Layer 4 of a small transformer language model trained on English Wikipedia (12 layers, counted from 0, width 128).
A neuron's activation on a vector x is GELU(weights . x), where the dot is the dot product.
The model reads these tokens: "ian" " War" " and" " the" " R" "us" "so" "-T" "ur" "k" "ish" " War" " (18" "77"

The vector x that enters this layer's MLP at each token. A number n stands for (n - 500) times 0.0076.
0 "ian": 573,243,444,418,172,599,601,506,411,534,461,472,550,179,480,499,600,671,561,417,611,666,512,626,674,364,615,554,430,426,429,560,524,459,381,536,445,500,533,525,301,425,557,419,210,583,547,454,625,439,689,611,452,631,452,647,485,715,248,398,559,383,634,669,396,426,553,466,449,420,590,729,383,549,222,317,597,388,559,457,450,421,622,251,519,629,529,676,843,556,597,589,409,435,625,592,445,752,597,504,339,602,439,378,384,358,266,419,571,584,468,566,625,562,584,462,439,467,468,640,421,528,502,514,581,593,306,649
1 " War": 625,388,387,296,341,616,566,427,497,556,448,582,509,269,520,642,599,730,413,401,654,727,533,479,576,402,402,726,597,420,519,421,511,562,575,515,581,340,526,605,343,319,525,381,166,397,507,464,610,570,682,670,446,721,520,605,464,492,311,269,397,371,634,589,601,329,639,553,439,474,635,719,369,469,386,324,706,575,563,503,395,438,703,268,444,560,491,600,654,582,708,564,539,442,627,505,480,590,755,595,287,515,300,458,444,286,308,361,536,579,426,698,844,457,344,633,610,437,401,507,379,619,394,409,423,548,287,442
2 " and": 641,256,406,568,207,460,580,559,381,596,339,602,529,303,546,548,426,619,542,432,603,700,563,652,541,269,672,485,480,375,343,656,543,441,403,549,464,541,513,505,322,511,627,360,280,658,475,495,642,552,684,480,416,612,534,689,549,710,284,313,550,336,651,681,351,380,604,418,502,435,526,651,363,571,226,335,641,428,545,383,429,489,496,293,476,576,558,783,730,645,468,530,484,442,655,559,540,771,611,471,439,557,468,450,420,293,280,448,656,627,398,540,512,448,649,513,442,416,447,543,442,473,407,602,448,574,358,650
3 " the": 619,213,429,548,204,549,638,523,433,544,378,570,458,324,498,530,593,582,525,411,609,700,543,663,545,290,720,488,472,407,338,615,568,407,446,590,507,498,506,543,383,517,638,413,331,665,459,485,664,526,671,494,400,561,515,603,546,691,212,417,547,404,614,709,337,315,610,412,512,490,521,626,372,515,235,301,618,468,528,434,472,423,521,243,550,582,519,763,739,649,464,485,505,450,600,517,557,787,637,419,486,562,483,464,463,195,275,436,652,701,356,555,488,375,710,523,448,411,409,545,479,494,339,562,482,564,321,650
4 " R": 574,286,317,456,618,638,560,297,350,452,502,606,520,356,512,338,609,554,400,524,634,670,647,675,455,373,706,607,567,538,280,566,638,508,567,580,554,561,421,751,479,644,567,360,175,420,605,473,502,673,577,536,551,584,496,548,273,550,290,490,514,378,653,584,410,362,650,465,515,552,484,562,354,421,302,369,487,544,365,393,438,454,684,304,468,507,476,883,366,490,557,417,518,247,582,457,478,584,758,488,317,649,438,612,604,153,427,524,768,414,527,522,460,385,309,580,699,423,485,510,468,526,413,373,518,679,485,650
5 "us": 775,490,510,429,320,690,608,223,646,556,586,481,454,482,380,455,541,630,654,518,589,516,641,255,551,510,551,490,471,415,407,343,525,489,598,565,410,530,566,674,523,623,575,204,170,361,585,397,574,540,674,698,513,604,586,472,419,486,527,325,600,538,638,407,237,433,761,465,569,275,509,571,343,668,190,434,607,278,350,566,310,462,681,344,550,707,360,567,426,527,545,380,661,280,548,446,460,574,809,560,639,563,611,621,360,317,561,455,714,371,432,721,416,601,595,629,460,492,422,521,502,414,521,343,341,594,374,599
6 "so": 666,22,433,494,295,670,605,422,477,456,374,438,456,530,457,397,561,542,473,639,590,514,583,515,529,507,551,414,433,545,540,463,451,310,581,403,712,550,440,901,373,645,702,255,148,493,596,418,456,359,765,593,467,689,386,274,337,505,616,323,573,581,501,573,279,617,574,511,389,436,490,571,412,622,431,609,303,391,380,394,515,436,683,337,563,697,415,621,537,533,618,343,445,595,539,497,325,546,753,410,730,557,567,448,613,312,449,610,696,413,502,597,639,548,539,541,758,357,485,376,612,415,606,444,377,687,329,573
7 "-T": 859,231,370,431,427,662,504,594,418,292,371,590,364,334,563,539,597,524,503,591,630,480,479,479,579,341,697,800,491,476,526,508,477,419,503,483,596,442,488,661,492,353,687,390,135,363,541,434,600,466,723,503,574,500,468,449,196,545,376,276,396,668,688,510,386,355,546,531,446,601,497,643,559,398,299,401,504,436,589,443,445,541,475,180,628,699,355,831,414,512,510,331,806,388,432,547,429,586,621,657,576,631,496,510,625,226,534,568,573,349,401,623,698,503,331,625,662,482,460,504,560,515,511,519,526,400,417,609
8 "ur": 811,492,384,622,337,542,574,445,485,563,492,479,616,390,445,470,806,723,402,302,471,474,571,340,770,536,484,552,713,216,460,539,335,460,455,637,479,417,524,735,444,716,696,206,192,521,432,345,503,535,599,585,390,569,427,446,351,514,349,393,465,682,402,523,505,492,632,617,555,635,484,526,282,481,260,531,207,386,454,626,369,467,715,366,537,574,405,694,532,489,606,540,623,316,491,458,456,481,804,523,508,506,469,563,444,179,520,582,703,311,488,686,565,653,523,543,716,305,652,587,527,496,404,541,539,538,362,533
9 "k": 712,410,309,346,397,703,609,289,457,525,677,572,451,425,367,481,645,768,487,430,589,711,377,421,519,546,559,491,600,579,600,470,388,344,362,408,558,413,591,593,379,576,674,230,98,514,503,484,463,379,646,355,521,579,443,457,283,405,440,334,465,642,584,538,441,297,587,531,354,458,612,526,432,456,490,606,345,190,487,405,393,545,613,300,578,655,362,734,432,641,612,568,797,573,559,487,457,500,866,360,587,589,550,565,543,384,447,557,705,590,540,684,659,361,312,546,665,394,618,644,646,409,304,495,471,640,328,617
10 "ish": 687,180,489,513,392,643,399,440,594,519,617,266,571,404,482,594,694,705,557,431,660,468,310,416,568,547,463,573,560,507,406,569,486,328,390,334,609,495,481,668,325,509,726,314,106,532,668,345,589,444,671,814,494,629,622,213,351,535,453,478,517,537,493,577,282,357,618,437,434,556,602,590,500,375,298,429,331,350,470,318,372,464,604,105,569,645,344,720,609,535,560,538,650,505,416,486,385,653,716,587,610,572,580,442,573,395,588,492,553,549,527,690,780,532,489,542,519,337,435,550,518,373,484,595,578,514,339,579
11 " War": 677,369,355,382,367,621,486,398,433,582,491,614,613,257,488,570,656,771,379,449,619,657,422,434,596,458,344,760,649,437,502,450,515,482,572,454,649,344,493,687,405,349,656,345,240,425,559,414,584,549,682,642,482,712,522,465,468,461,374,276,351,576,564,537,621,242,680,604,487,632,613,681,334,443,457,363,571,541,573,454,251,457,701,180,460,599,446,763,593,567,667,516,519,444,482,448,458,527,834,597,433,547,382,478,531,210,404,452,560,530,370,736,884,325,347,699,621,423,440,524,400,553,293,458,414,471,320,402
12 " (18": 708,163,340,474,442,712,513,463,540,509,401,545,524,462,423,479,521,641,585,445,490,607,395,634,552,329,457,506,552,561,434,564,563,501,382,468,630,444,411,787,358,591,505,444,385,467,382,337,637,527,622,653,443,463,416,365,597,565,570,486,489,353,679,515,405,501,645,322,433,392,765,627,200,270,433,348,515,395,637,458,294,416,587,124,658,605,482,434,650,654,616,576,645,433,605,372,605,545,802,331,513,649,294,766,418,305,438,521,687,385,381,874,704,320,340,620,653,432,422,540,469,583,314,425,542,515,559,592
13 "77": 712,86,532,496,485,558,499,415,636,585,639,496,528,277,503,384,473,724,383,550,416,561,421,543,527,558,446,560,670,459,326,431,518,586,676,377,567,601,512,464,205,606,656,426,416,470,463,325,580,429,529,536,581,533,514,580,604,353,312,452,473,409,709,568,369,509,714,276,588,366,613,663,218,372,304,458,588,554,468,520,441,385,647,125,750,603,286,703,357,541,552,478,677,419,433,357,594,554,696,643,587,549,274,457,408,377,339,326,670,438,511,839,610,570,368,484,461,580,379,530,513,755,351,550,599,600,482,557

Each question shows the input weights of one neuron of the MLP. A number n stands for (n - 500) times 0.0016.

n368: 468,445,602,433,422,578,588,245,607,420,628,494,417,469,601,543,555,380,597,653,362,480,455,549,314,637,683,399,523,398,456,450,473,456,465,604,529,772,655,357,432,491,483,516,456,539,524,571,621,439,470,586,474,535,440,471,694,483,563,621,527,546,466,544,592,588,512,403,374,580,470,381,566,460,696,403,387,386,488,370,423,379,567,384,337,424,346,477,408,577,568,467,503,539,635,422,528,567,473,544,687,523,464,532,568,511,401,540,526,353,601,556,514,571,619,213,440,414,706,506,384,511,621,516,411,520,494,515
On which token does it fire most, and how strongly? 6 "so", at about 1.5

n240: 324,397,486,469,539,400,622,583,442,620,555,520,483,615,705,508,682,429,461,428,550,542,459,556,649,543,467,525,444,461,535,470,540,494,666,389,382,603,492,392,519,645,411,450,532,511,506,443,442,477,506,417,444,650,555,539,492,438,636,686,578,623,438,463,750,391,432,485,715,322,547,523,517,505,618,609,589,531,494,500,552,506,531,440,283,520,550,332,625,407,580,466,428,612,494,407,361,514,604,548,574,385,446,478,608,516,359,363,577,292,400,491,562,497,286,525,447,479,324,535,577,415,453,500,429,489,453,452
On which token does it fire most, and how strongly? 1 " War", at about 0.39

n209: 584,511,684,422,578,375,637,539,494,583,506,412,719,658,378,633,483,385,686,481,423,560,540,548,417,488,426,494,710,481,480,431,527,497,551,468,382,526,360,482,240,605,395,441,548,715,444,341,527,609,475,708,645,618,579,429,566,563,481,540,587,419,454,409,467,371,436,431,633,512,477,461,466,368,591,479,386,576,265,500,491,506,470,553,587,527,379,350,321,556,570,472,447,687,512,633,290,315,458,518,402,506,625,426,555,582,404,365,651,519,478,424,455,486,480,539,497,563,530,555,463,324,464,460,356,553,361,365
On which token does it fire most, and how strongly? 10 "ish", at about 0.17

n126: 541,627,357,471,338,564,648,443,354,614,603,506,429,403,520,705,412,644,535,431,506,603,573,519,437,677,324,453,449,571,455,515,390,522,416,660,500,542,582,450,472,379,684,517,424,441,296,461,683,613,411,409,542,274,380,531,373,666,569,533,681,567,623,425,478,790,614,570,368,386,476,604,477,559,650,335,572,431,434,500,572,410,475,628,500,462,537,226,602,459,601,752,585,601,458,412,503,436,438,503,340,487,463,450,545,593,471,391,443,543,503,572,432,651,616,390,509,553,377,693,516,438,528,560,432,381,544,251
On which two tokens does it fire most, strongest first? 0 "ian", 1 " War"

n174: 669,628,320,481,450,578,354,735,391,691,472,674,475,442,538,627,602,273,485,506,565,447,335,460,441,439,558,577,519,485,449,410,309,620,399,473,491,604,584,410,662,606,597,371,512,424,490,634,506,538,481,465,509,753,515,639,316,544,530,560,548,522,452,379,652,531,583,421,352,407,350,532,328,509,573,561,542,679,385,378,364,621,584,417,427,409,662,597,422,436,318,548,370,365,376,477,540,399,518,519,254,421,609,447,631,659,645,531,435,403,441,567,634,515,560,509,601,529,468,560,420,543,556,450,634,396,608,431
On which token does it fire most? 11 " War"

n507: 655,558,497,503,658,591,389,623,421,519,551,605,355,518,441,332,610,527,416,374,515,653,364,724,473,638,638,554,448,480,431,547,481,567,525,497,356,578,409,431,500,412,549,702,471,518,513,633,533,528,422,444,380,596,480,323,430,442,395,538,541,348,351,465,436,506,705,369,455,410,563,631,831,583,583,414,566,432,446,267,491,421,457,333,450,549,516,482,458,554,298,609,560,556,509,537,524,359,537,506,534,393,647,521,630,543,433,515,274,673,606,432,667,537,610,411,463,447,475,436,553,334,449,497,612,488,624,372
On which token does it fire most? 10 "ish"

n94: 521,635,553,521,621,578,405,560,584,321,527,521,405,503,361,378,621,512,551,525,437,421,394,332,718,391,565,587,358,620,491,613,488,552,400,561,506,549,521,449,635,488,647,508,554,720,344,420,533,719,429,562,500,662,489,676,533,503,594,420,469,464,378,546,527,450,389,446,500,670,446,458,194,459,405,429,206,771,563,434,461,579,388,473,471,506,689,545,680,651,361,649,488,519,448,575,456,497,452,546,441,376,488,539,589,548,457,441,554,584,395,432,632,457,578,427,440,533,457,549,358,406,554,562,571,521,354,446
On which token does it fire most, and how strongly? 3 " the", at about 1.3

n442: 448,454,664,377,411,655,401,542,646,397,539,407,357,521,559,524,544,380,515,547,424,540,506,500,394,522,518,473,384,384,520,447,497,469,302,553,592,346,555,521,384,668,524,415,503,506,547,537,391,500,651,628,488,388,537,512,634,543,586,532,494,375,538,390,415,611,459,471,425,509,753,352,335,605,500,742,506,511,451,555,256,372,359,662,402,668,698,485,549,464,425,412,661,403,503,548,640,549,537,472,466,518,583,497,388,520,285,602,382,342,359,575,474,679,398,441,682,610,398,518,475,694,530,399,491,437,661,521
On which token does it fire most? 12 " (18"

n10: 506,566,392,464,434,506,570,522,571,421,470,494,312,346,537,560,508,505,328,280,470,589,626,451,443,389,459,511,663,536,487,601,427,508,500,449,564,539,519,612,611,588,508,602,655,468,483,376,598,480,321,660,500,492,414,396,544,420,288,489,417,748,582,565,698,595,469,546,582,554,575,570,437,551,576,605,497,487,418,464,492,434,431,646,452,528,640,425,492,427,376,702,456,441,522,508,478,444,417,375,638,425,452,525,371,308,622,505,366,469,512,537,431,550,545,291,469,431,424,542,743,476,478,470,430,503,503,464
On which token does it fire most, and how strongly? 8 "ur", at about 1.7

n97: 614,580,339,453,436,463,326,437,607,596,424,316,503,500,459,423,696,619,546,573,670,358,517,477,337,555,378,587,412,675,529,785,606,432,575,416,463,532,360,400,418,487,617,379,503,497,528,606,553,419,424,562,456,589,636,656,520,463,584,430,517,342,432,462,490,302,531,316,596,583,294,359,737,609,497,533,521,390,573,326,606,398,503,629,500,436,454,180,376,418,349,400,473,555,483,562,372,357,437,723,534,331,562,567,339,636,486,553,443,545,472,527,506,592,484,452,417,590,613,862,565,497,600,572,435,684,557,433
On which token does it fire most, and how strongly? 10 "ish", at about 0.18

n300: 560,457,621,461,464,482,500,649,398,488,574,537,619,524,522,688,641,260,577,456,467,445,369,536,548,745,414,622,419,441,414,538,632,473,284,634,458,529,461,506,432,416,563,511,423,576,401,380,482,494,475,463,558,506,469,518,716,609,474,420,494,443,517,403,530,704,580,437,568,435,537,376,357,568,718,739,497,489,368,263,304,465,503,429,585,633,557,660,428,482,512,528,416,426,573,528,538,378,424,482,608,518,456,405,546,574,703,459,461,550,551,549,562,460,500,354,497,639,353,396,759,426,491,387,709,456,470,569
On which token does it fire most? 10 "ish"

n152: 672,354,580,476,521,479,466,467,542,528,539,500,233,435,657,542,370,506,387,643,404,436,381,347,539,615,467,401,476,590,308,602,423,476,494,471,624,732,353,392,456,385,401,413,600,629,438,429,500,454,460,515,384,408,367,318,422,521,516,402,388,569,581,486,638,603,482,595,384,401,594,539,559,553,482,606,612,554,452,461,515,402,542,382,459,479,647,702,572,527,605,484,685,447,549,656,453,573,489,366,380,448,582,733,528,517,521,530,348,481,497,441,329,614,688,439,600,583,399,413,481,429,593,465,429,589,646,301
On which three tokens does it fire most, strongest first? 6 "so", 7 "-T", 13 "77"

n131: 338,419,410,429,494,436,516,509,467,572,470,358,537,605,494,482,518,732,370,500,524,488,430,518,394,525,476,464,509,585,494,568,441,571,373,654,414,491,570,518,464,531,292,552,541,530,396,362,442,596,415,334,633,599,592,670,640,623,497,538,494,372,577,454,546,311,519,690,503,626,338,729,519,449,533,455,484,560,619,521,434,542,353,374,586,534,653,491,390,824,412,437,515,535,516,554,214,289,420,497,516,648,541,497,665,583,383,608,479,500,407,331,511,457,559,565,471,652,472,312,447,491,461,305,472,380,521,463
On which token does it fire most? 2 " and"

n454: 551,586,470,456,581,450,520,660,513,613,278,429,384,592,325,230,465,460,444,458,460,442,521,316,560,500,493,370,399,628,423,675,469,480,384,581,246,717,607,470,474,463,305,661,542,614,632,290,640,446,465,586,527,404,323,610,483,514,435,522,517,359,607,417,446,305,476,518,493,376,589,538,573,460,520,243,628,516,339,409,550,493,412,652,559,456,596,345,527,619,641,711,340,434,613,522,434,527,566,473,586,686,503,393,346,842,578,447,547,552,433,421,444,452,429,473,561,618,596,448,521,414,260,383,572,493,437,685
On which token does it fire most? 0 "ian"

n297: 516,527,758,423,503,570,632,465,661,692,560,503,513,494,633,257,616,556,579,599,465,465,384,529,629,484,478,386,328,677,585,580,529,410,442,543,420,527,503,301,425,576,271,414,328,512,438,471,623,612,641,406,718,487,338,629,427,577,607,464,664,652,405,491,389,388,425,470,440,595,230,571,549,675,587,422,526,542,468,456,384,350,433,463,478,551,487,337,506,381,542,716,617,536,703,426,537,529,444,513,520,478,654,330,581,524,558,463,465,675,533,484,542,334,406,619,500,494,545,390,461,332,629,585,435,494,453,372
On which token does it fire most? 9 "k"

n325: 516,482,406,439,468,526,350,471,506,487,301,494,360,588,461,459,690,396,525,613,545,590,507,567,532,345,598,401,497,577,524,475,376,685,247,791,381,485,647,446,600,699,401,503,600,618,510,510,665,461,523,376,445,337,705,506,654,419,434,460,344,522,522,770,522,535,582,301,544,589,657,629,527,409,459,475,404,674,554,558,405,356,423,544,444,465,405,513,577,525,365,520,459,635,539,461,550,435,413,487,579,284,326,427,497,464,264,620,379,540,399,444,336,503,739,396,515,473,585,648,451,428,373,480,412,481,532,445
On which two tokens does it fire most, strongest first? 3 " the", 2 " and"

n160: 510,601,353,627,356,391,337,365,398,531,547,476,486,446,608,483,572,396,588,603,599,362,596,296,368,394,500,605,610,395,624,576,312,376,541,682,452,471,629,375,290,551,319,497,390,483,313,441,480,552,423,462,265,462,799,466,558,424,489,650,472,555,467,290,360,466,605,482,396,549,416,711,457,574,597,748,549,532,446,391,510,500,565,634,527,428,844,418,595,500,563,493,466,430,774,592,650,600,353,565,553,455,238,436,462,593,507,604,398,440,518,612,481,526,539,611,335,557,427,609,493,480,473,638,381,292,571,538
On which token does it fire most, and how strongly? 2 " and", at about 0.13

n154: 416,411,515,545,509,440,115,581,374,549,536,463,476,606,509,363,491,432,669,413,455,721,362,449,634,478,539,512,449,609,368,625,577,400,503,544,436,503,506,455,594,434,404,619,477,424,559,272,369,427,646,595,637,506,565,533,650,494,311,575,478,494,552,648,437,636,340,598,458,574,381,458,640,382,423,597,373,520,461,560,420,484,524,541,494,690,564,512,557,465,475,515,434,407,469,717,500,415,362,442,389,648,474,387,402,477,618,296,533,500,465,494,548,702,339,601,429,417,427,593,528,518,643,468,549,476,667,443
On which token does it fire most? 0 "ian"

n204: 386,497,419,497,534,626,438,585,687,447,412,460,359,458,355,546,529,427,433,420,491,627,548,479,667,570,442,469,444,463,447,453,531,671,519,518,562,617,310,302,650,540,494,397,567,676,420,308,290,354,348,459,590,375,465,610,454,614,553,450,475,322,426,529,632,557,591,697,300,633,590,405,535,458,337,563,465,457,472,491,688,555,445,569,602,676,444,463,479,391,837,484,579,500,481,395,464,550,503,453,645,512,518,473,305,503,404,600,500,580,568,443,480,401,544,347,611,489,622,503,377,593,613,500,670,394,341,636
On which token does it fire most, and how strongly? 8 "ur", at about 0.58

n353: 509,610,775,457,399,494,590,642,631,354,644,528,478,521,528,476,529,527,500,336,603,485,452,688,527,695,464,624,463,449,733,274,307,537,580,736,565,361,412,418,467,430,491,560,630,470,516,587,485,389,362,456,454,562,420,597,418,436,470,567,541,311,491,468,454,503,466,407,452,544,578,563,329,482,560,584,459,480,621,582,482,392,479,491,592,497,581,570,421,434,719,550,567,403,645,328,194,522,420,555,412,528,479,240,575,523,392,566,406,509,484,531,497,488,369,503,581,404,484,441,656,408,361,623,478,455,582,479
On which two tokens does it fire most, strongest first? 1 " War", 13 "77"

n62: 577,497,503,531,389,278,454,707,486,322,497,324,390,381,525,307,447,497,438,547,483,535,579,337,435,514,507,483,500,510,576,597,443,662,419,661,560,483,559,686,398,792,462,497,612,598,327,582,283,553,604,433,669,341,441,617,545,318,639,752,644,319,554,470,510,609,692,569,401,500,549,715,626,575,568,541,428,464,669,441,630,253,423,469,257,723,541,514,479,469,247,475,503,643,419,423,534,458,441,539,575,500,332,352,709,323,535,623,448,446,449,585,575,349,510,496,414,391,408,272,600,633,397,488,518,687,503,472
On which three tokens does it fire most, strongest first? 6 "so", 13 "77", 12 " (18"

n403: 294,444,541,710,479,392,617,524,313,550,425,440,450,507,496,500,463,514,669,529,285,689,616,458,445,647,682,535,563,384,440,685,713,546,451,756,647,384,780,507,551,451,479,572,450,568,460,500,407,489,500,500,605,532,428,483,295,538,462,636,572,497,466,526,670,667,347,368,634,536,516,539,605,500,674,500,407,320,317,476,497,281,375,418,524,455,570,430,497,421,268,432,514,311,578,442,531,814,402,475,393,391,409,583,436,588,493,165,521,320,460,425,468,816,437,493,421,548,631,641,536,377,652,444,575,439,507,490
On which token does it fire most, and how strongly? 0 "ian", at about 0.4

n151: 620,664,467,513,793,440,385,609,358,486,556,446,642,562,520,523,589,546,447,638,560,641,372,318,368,425,638,378,323,525,792,487,592,584,719,304,389,620,467,513,689,577,347,395,298,571,328,527,484,473,514,252,443,331,613,556,454,507,489,627,431,663,474,525,619,520,582,476,648,551,365,363,607,741,588,451,558,494,517,507,562,385,550,653,555,260,496,453,334,422,572,541,523,425,493,509,604,655,618,520,459,510,410,487,436,303,366,480,395,476,458,517,308,683,404,406,582,577,456,484,561,575,576,566,609,523,447,410
On which token does it fire most? 4 " R"

n112: 488,529,366,561,491,533,478,491,700,506,356,577,444,440,385,636,544,380,476,424,527,589,554,609,542,481,533,627,503,508,459,488,372,472,688,497,561,598,412,421,461,521,460,525,384,506,550,625,186,599,293,737,405,287,400,578,378,589,615,471,573,406,382,460,430,542,347,609,485,622,540,329,604,416,518,548,550,623,597,537,494,545,308,527,636,448,455,589,348,330,478,553,482,563,546,652,476,404,529,580,409,718,335,424,391,466,466,389,751,500,564,553,466,468,418,491,283,711,391,506,447,536,627,473,544,587,521,427
On which token does it fire most, and how strongly? 4 " R", at about 0.79

n269: 544,556,335,456,777,391,532,537,410,401,537,724,538,656,459,321,473,408,395,506,447,374,516,481,491,583,512,432,547,613,473,443,529,503,588,584,827,459,407,367,555,425,640,478,500,618,468,373,451,289,365,452,399,576,638,562,606,585,557,399,407,484,434,320,457,677,341,356,368,478,479,532,212,564,515,589,506,629,485,413,469,621,531,540,594,466,593,537,469,573,541,522,481,452,639,503,564,626,523,569,561,437,575,376,560,731,547,451,531,568,431,513,372,603,476,636,550,474,589,428,427,466,602,662,150,512,485,575
On which token does it fire most? 6 "so"

n364: 435,559,440,469,457,429,369,283,411,368,588,347,378,479,484,454,559,406,412,663,746,407,686,506,363,417,436,451,351,618,629,441,406,625,285,581,494,406,518,503,503,546,534,478,576,356,433,519,567,684,669,406,615,572,419,485,599,488,473,541,360,660,482,459,657,464,522,393,296,338,532,517,471,506,582,551,490,798,417,386,604,529,556,464,425,512,559,543,451,409,544,401,402,731,566,591,560,463,555,453,415,379,479,573,566,485,376,397,595,689,575,304,578,529,727,678,474,483,481,631,459,560,576,459,686,509,494,451
On which two tokens does it fire most, strongest first? 1 " War", 4 " R"

n108: 480,404,556,676,645,476,634,413,577,624,636,657,472,755,396,433,555,467,467,430,584,490,286,638,597,545,563,369,578,324,355,487,421,387,418,582,565,545,604,493,414,561,588,327,429,451,451,369,584,558,437,655,572,490,421,483,480,490,343,693,570,409,383,490,658,669,206,194,413,535,274,535,367,666,493,596,371,614,419,675,510,684,382,702,572,442,446,591,382,285,420,479,560,697,524,481,302,350,525,606,507,429,526,356,493,560,565,480,580,538,379,628,478,580,455,599,401,625,603,412,507,450,580,446,290,639,513,392
On which three tokens does it fire most, strongest first? 8 "ur", 6 "so", 13 "77"

n399: 547,569,429,633,459,396,321,556,525,374,441,414,301,549,523,313,494,671,544,219,560,544,556,547,528,344,503,613,440,597,572,397,674,376,583,445,538,467,528,272,559,708,462,565,563,488,454,394,706,417,663,329,389,225,381,516,554,500,698,545,676,478,467,515,569,571,413,311,572,555,399,565,572,488,720,531,412,450,428,472,394,635,516,522,411,639,406,443,481,704,487,539,572,416,628,506,497,391,456,360,419,351,445,666,442,497,481,296,600,552,490,284,579,676,527,427,566,497,468,494,565,657,566,489,510,395,609,519
On which token does it fire most, and how strongly? 12 " (18", at about 0.25

n316: 513,356,487,645,543,392,383,575,703,497,361,460,420,529,628,630,528,552,474,578,274,563,524,510,272,497,409,493,447,625,600,541,537,444,566,462,570,719,497,565,529,306,598,384,363,558,401,513,177,493,676,369,427,417,444,396,733,526,372,647,554,487,456,534,575,690,537,645,338,473,404,506,558,590,487,455,628,648,549,523,328,479,306,574,529,355,360,612,634,477,254,456,418,412,610,488,385,300,472,686,396,689,404,418,349,682,576,542,555,514,535,628,423,360,528,570,544,376,483,532,439,471,650,379,507,448,373,460
On which token does it fire most? 6 "so"

n291: 612,492,478,363,441,425,514,586,472,560,503,599,582,489,440,738,719,313,368,587,392,641,500,444,572,552,373,558,503,622,484,433,432,559,325,627,455,489,364,680,677,458,500,409,466,451,376,277,586,415,546,489,486,562,581,586,606,393,500,394,549,514,425,455,525,470,546,456,464,474,621,440,526,536,705,445,569,589,456,483,337,500,355,530,289,497,461,475,411,347,614,581,503,520,511,684,593,497,589,472,623,601,405,525,477,657,430,629,472,379,415,392,510,632,556,548,529,510,545,535,443,478,542,442,483,601,608,506
On which token does it fire most, and how strongly? 11 " War", at about 1.4

n478: 517,451,638,445,324,517,455,596,493,539,564,510,444,348,433,326,408,470,418,493,531,670,539,716,609,479,561,654,438,695,411,380,644,733,455,497,469,634,558,336,476,462,352,522,418,567,365,560,565,284,454,518,573,731,513,585,820,600,277,549,699,658,633,490,565,591,468,420,401,504,542,706,525,524,611,338,454,264,524,483,432,496,562,507,269,345,452,479,610,382,320,709,391,443,605,522,530,531,510,538,631,469,403,326,416,600,319,368,459,646,573,472,388,705,721,510,337,490,461,530,574,389,637,611,511,476,486,296
On which token does it fire most? 0 "ian"

n133: 628,730,350,590,697,389,435,629,481,497,594,510,400,681,500,557,418,375,484,454,329,638,282,465,566,457,447,585,372,467,600,307,519,394,397,592,474,557,579,314,503,522,430,279,497,624,451,565,651,432,589,536,625,639,443,472,379,529,428,461,444,338,405,533,563,438,809,621,443,520,695,598,464,644,522,516,399,470,528,551,434,607,573,378,460,465,625,398,567,391,327,582,383,689,406,432,450,577,417,461,350,372,676,566,438,485,423,494,550,365,409,363,598,530,646,552,596,524,649,384,588,478,544,480,545,250,528,430
On which token does it fire most? 8 "ur"

n476: 427,535,452,589,610,506,534,464,582,466,575,540,556,404,544,673,564,377,452,443,354,558,551,628,509,613,322,524,540,472,506,641,357,725,639,660,374,552,342,427,587,387,601,365,494,503,544,335,279,605,475,444,704,574,601,621,652,414,480,477,516,305,356,598,582,419,344,394,431,487,460,480,300,662,485,533,569,600,524,424,409,605,396,500,503,368,186,414,439,521,685,380,549,462,469,520,488,429,500,583,525,448,592,385,472,414,451,506,530,731,252,512,568,358,538,463,439,551,500,526,650,482,718,514,537,554,512,555
On which three tokens does it fire most, strongest first? 13 "77", 1 " War", 11 " War"

n228: 667,440,388,355,495,579,533,522,552,533,422,398,578,532,478,489,393,438,619,588,457,316,526,456,573,573,419,627,558,632,508,413,606,704,541,529,486,386,530,465,377,470,560,530,588,593,348,492,457,392,497,517,572,544,336,481,574,574,447,586,466,519,663,562,568,548,383,552,417,430,639,533,531,428,495,412,416,538,603,579,451,537,536,524,397,541,601,423,383,476,397,475,180,562,575,528,495,611,431,321,525,467,484,348,377,454,602,414,551,429,580,372,340,453,539,539,593,503,581,576,478,404,543,630,664,714,511,421
On which token does it fire most? 0 "ian"

n24: 420,319,474,741,460,540,835,421,640,643,773,682,612,363,401,434,366,503,543,583,586,648,514,537,550,641,490,331,480,426,347,593,391,672,358,555,456,440,377,487,340,550,347,497,389,403,428,589,447,540,373,408,372,598,563,467,463,369,413,646,459,473,471,456,470,556,490,181,493,593,525,434,438,464,582,687,431,503,367,393,549,423,376,605,445,460,525,520,557,281,510,417,563,479,385,741,438,574,297,648,579,319,536,447,694,528,705,618,431,590,630,486,553,453,420,524,500,509,531,439,575,418,272,578,619,418,533,554
On which token does it fire most? 13 "77"

n461: 408,455,532,634,482,301,584,506,598,585,614,572,430,276,385,553,634,401,488,555,494,695,389,607,453,573,444,382,252,395,534,537,588,572,614,399,500,503,515,294,477,592,515,610,322,500,313,536,521,419,325,555,539,584,578,465,438,476,388,647,589,470,603,489,521,494,360,294,667,393,621,464,445,535,526,716,482,333,388,417,544,568,473,450,546,479,535,506,559,319,476,598,473,488,470,563,535,518,294,536,524,506,448,276,570,559,503,380,582,420,513,776,550,531,563,530,568,618,506,317,527,558,532,583,564,526,432,506
On which two tokens does it fire most, strongest first? 13 "77", 0 "ian"

n64: 346,503,554,638,382,513,560,474,708,283,387,712,407,510,560,578,597,600,545,497,474,503,483,640,397,335,452,357,487,439,525,689,333,599,526,570,566,475,503,377,398,251,670,597,410,532,476,540,497,536,524,437,493,354,503,442,559,523,288,596,514,389,371,274,734,673,523,661,523,587,389,656,246,510,612,468,547,460,542,379,632,298,562,580,582,582,403,526,409,574,410,446,594,366,580,557,535,543,317,464,564,737,402,581,510,638,569,439,562,683,356,413,387,389,469,450,435,642,513,560,600,427,555,412,373,436,594,274
On which token does it fire most? 3 " the"

n305: 358,482,376,509,432,531,494,479,405,547,527,472,660,431,551,552,459,597,622,695,488,556,436,694,500,589,503,485,584,362,603,684,431,519,378,545,354,491,377,521,316,568,278,489,597,326,526,610,436,544,455,327,456,447,465,784,531,497,483,668,506,608,643,453,654,509,491,422,463,544,416,601,644,449,461,461,265,459,420,549,457,645,559,630,602,515,565,478,753,524,456,481,408,494,500,571,485,759,396,603,516,435,380,353,421,430,450,409,503,705,198,427,405,553,473,459,322,463,409,304,462,488,583,467,509,458,476,460
On which token does it fire most? 0 "ian"

n455: 626,754,458,520,573,391,627,565,441,544,656,650,638,448,615,539,440,549,552,544,618,683,493,362,572,350,493,552,381,574,651,497,537,383,543,494,320,629,392,405,516,424,540,568,697,734,377,685,745,620,636,372,570,456,500,402,619,460,393,384,476,250,468,441,536,471,463,576,311,561,413,284,490,312,464,565,459,435,320,457,500,455,606,403,487,510,577,500,589,516,598,520,621,578,574,424,513,370,519,414,314,311,641,392,483,559,543,490,484,691,476,480,466,297,468,677,659,445,560,513,514,374,683,441,621,523,680,695
On which token does it fire most? 9 "k"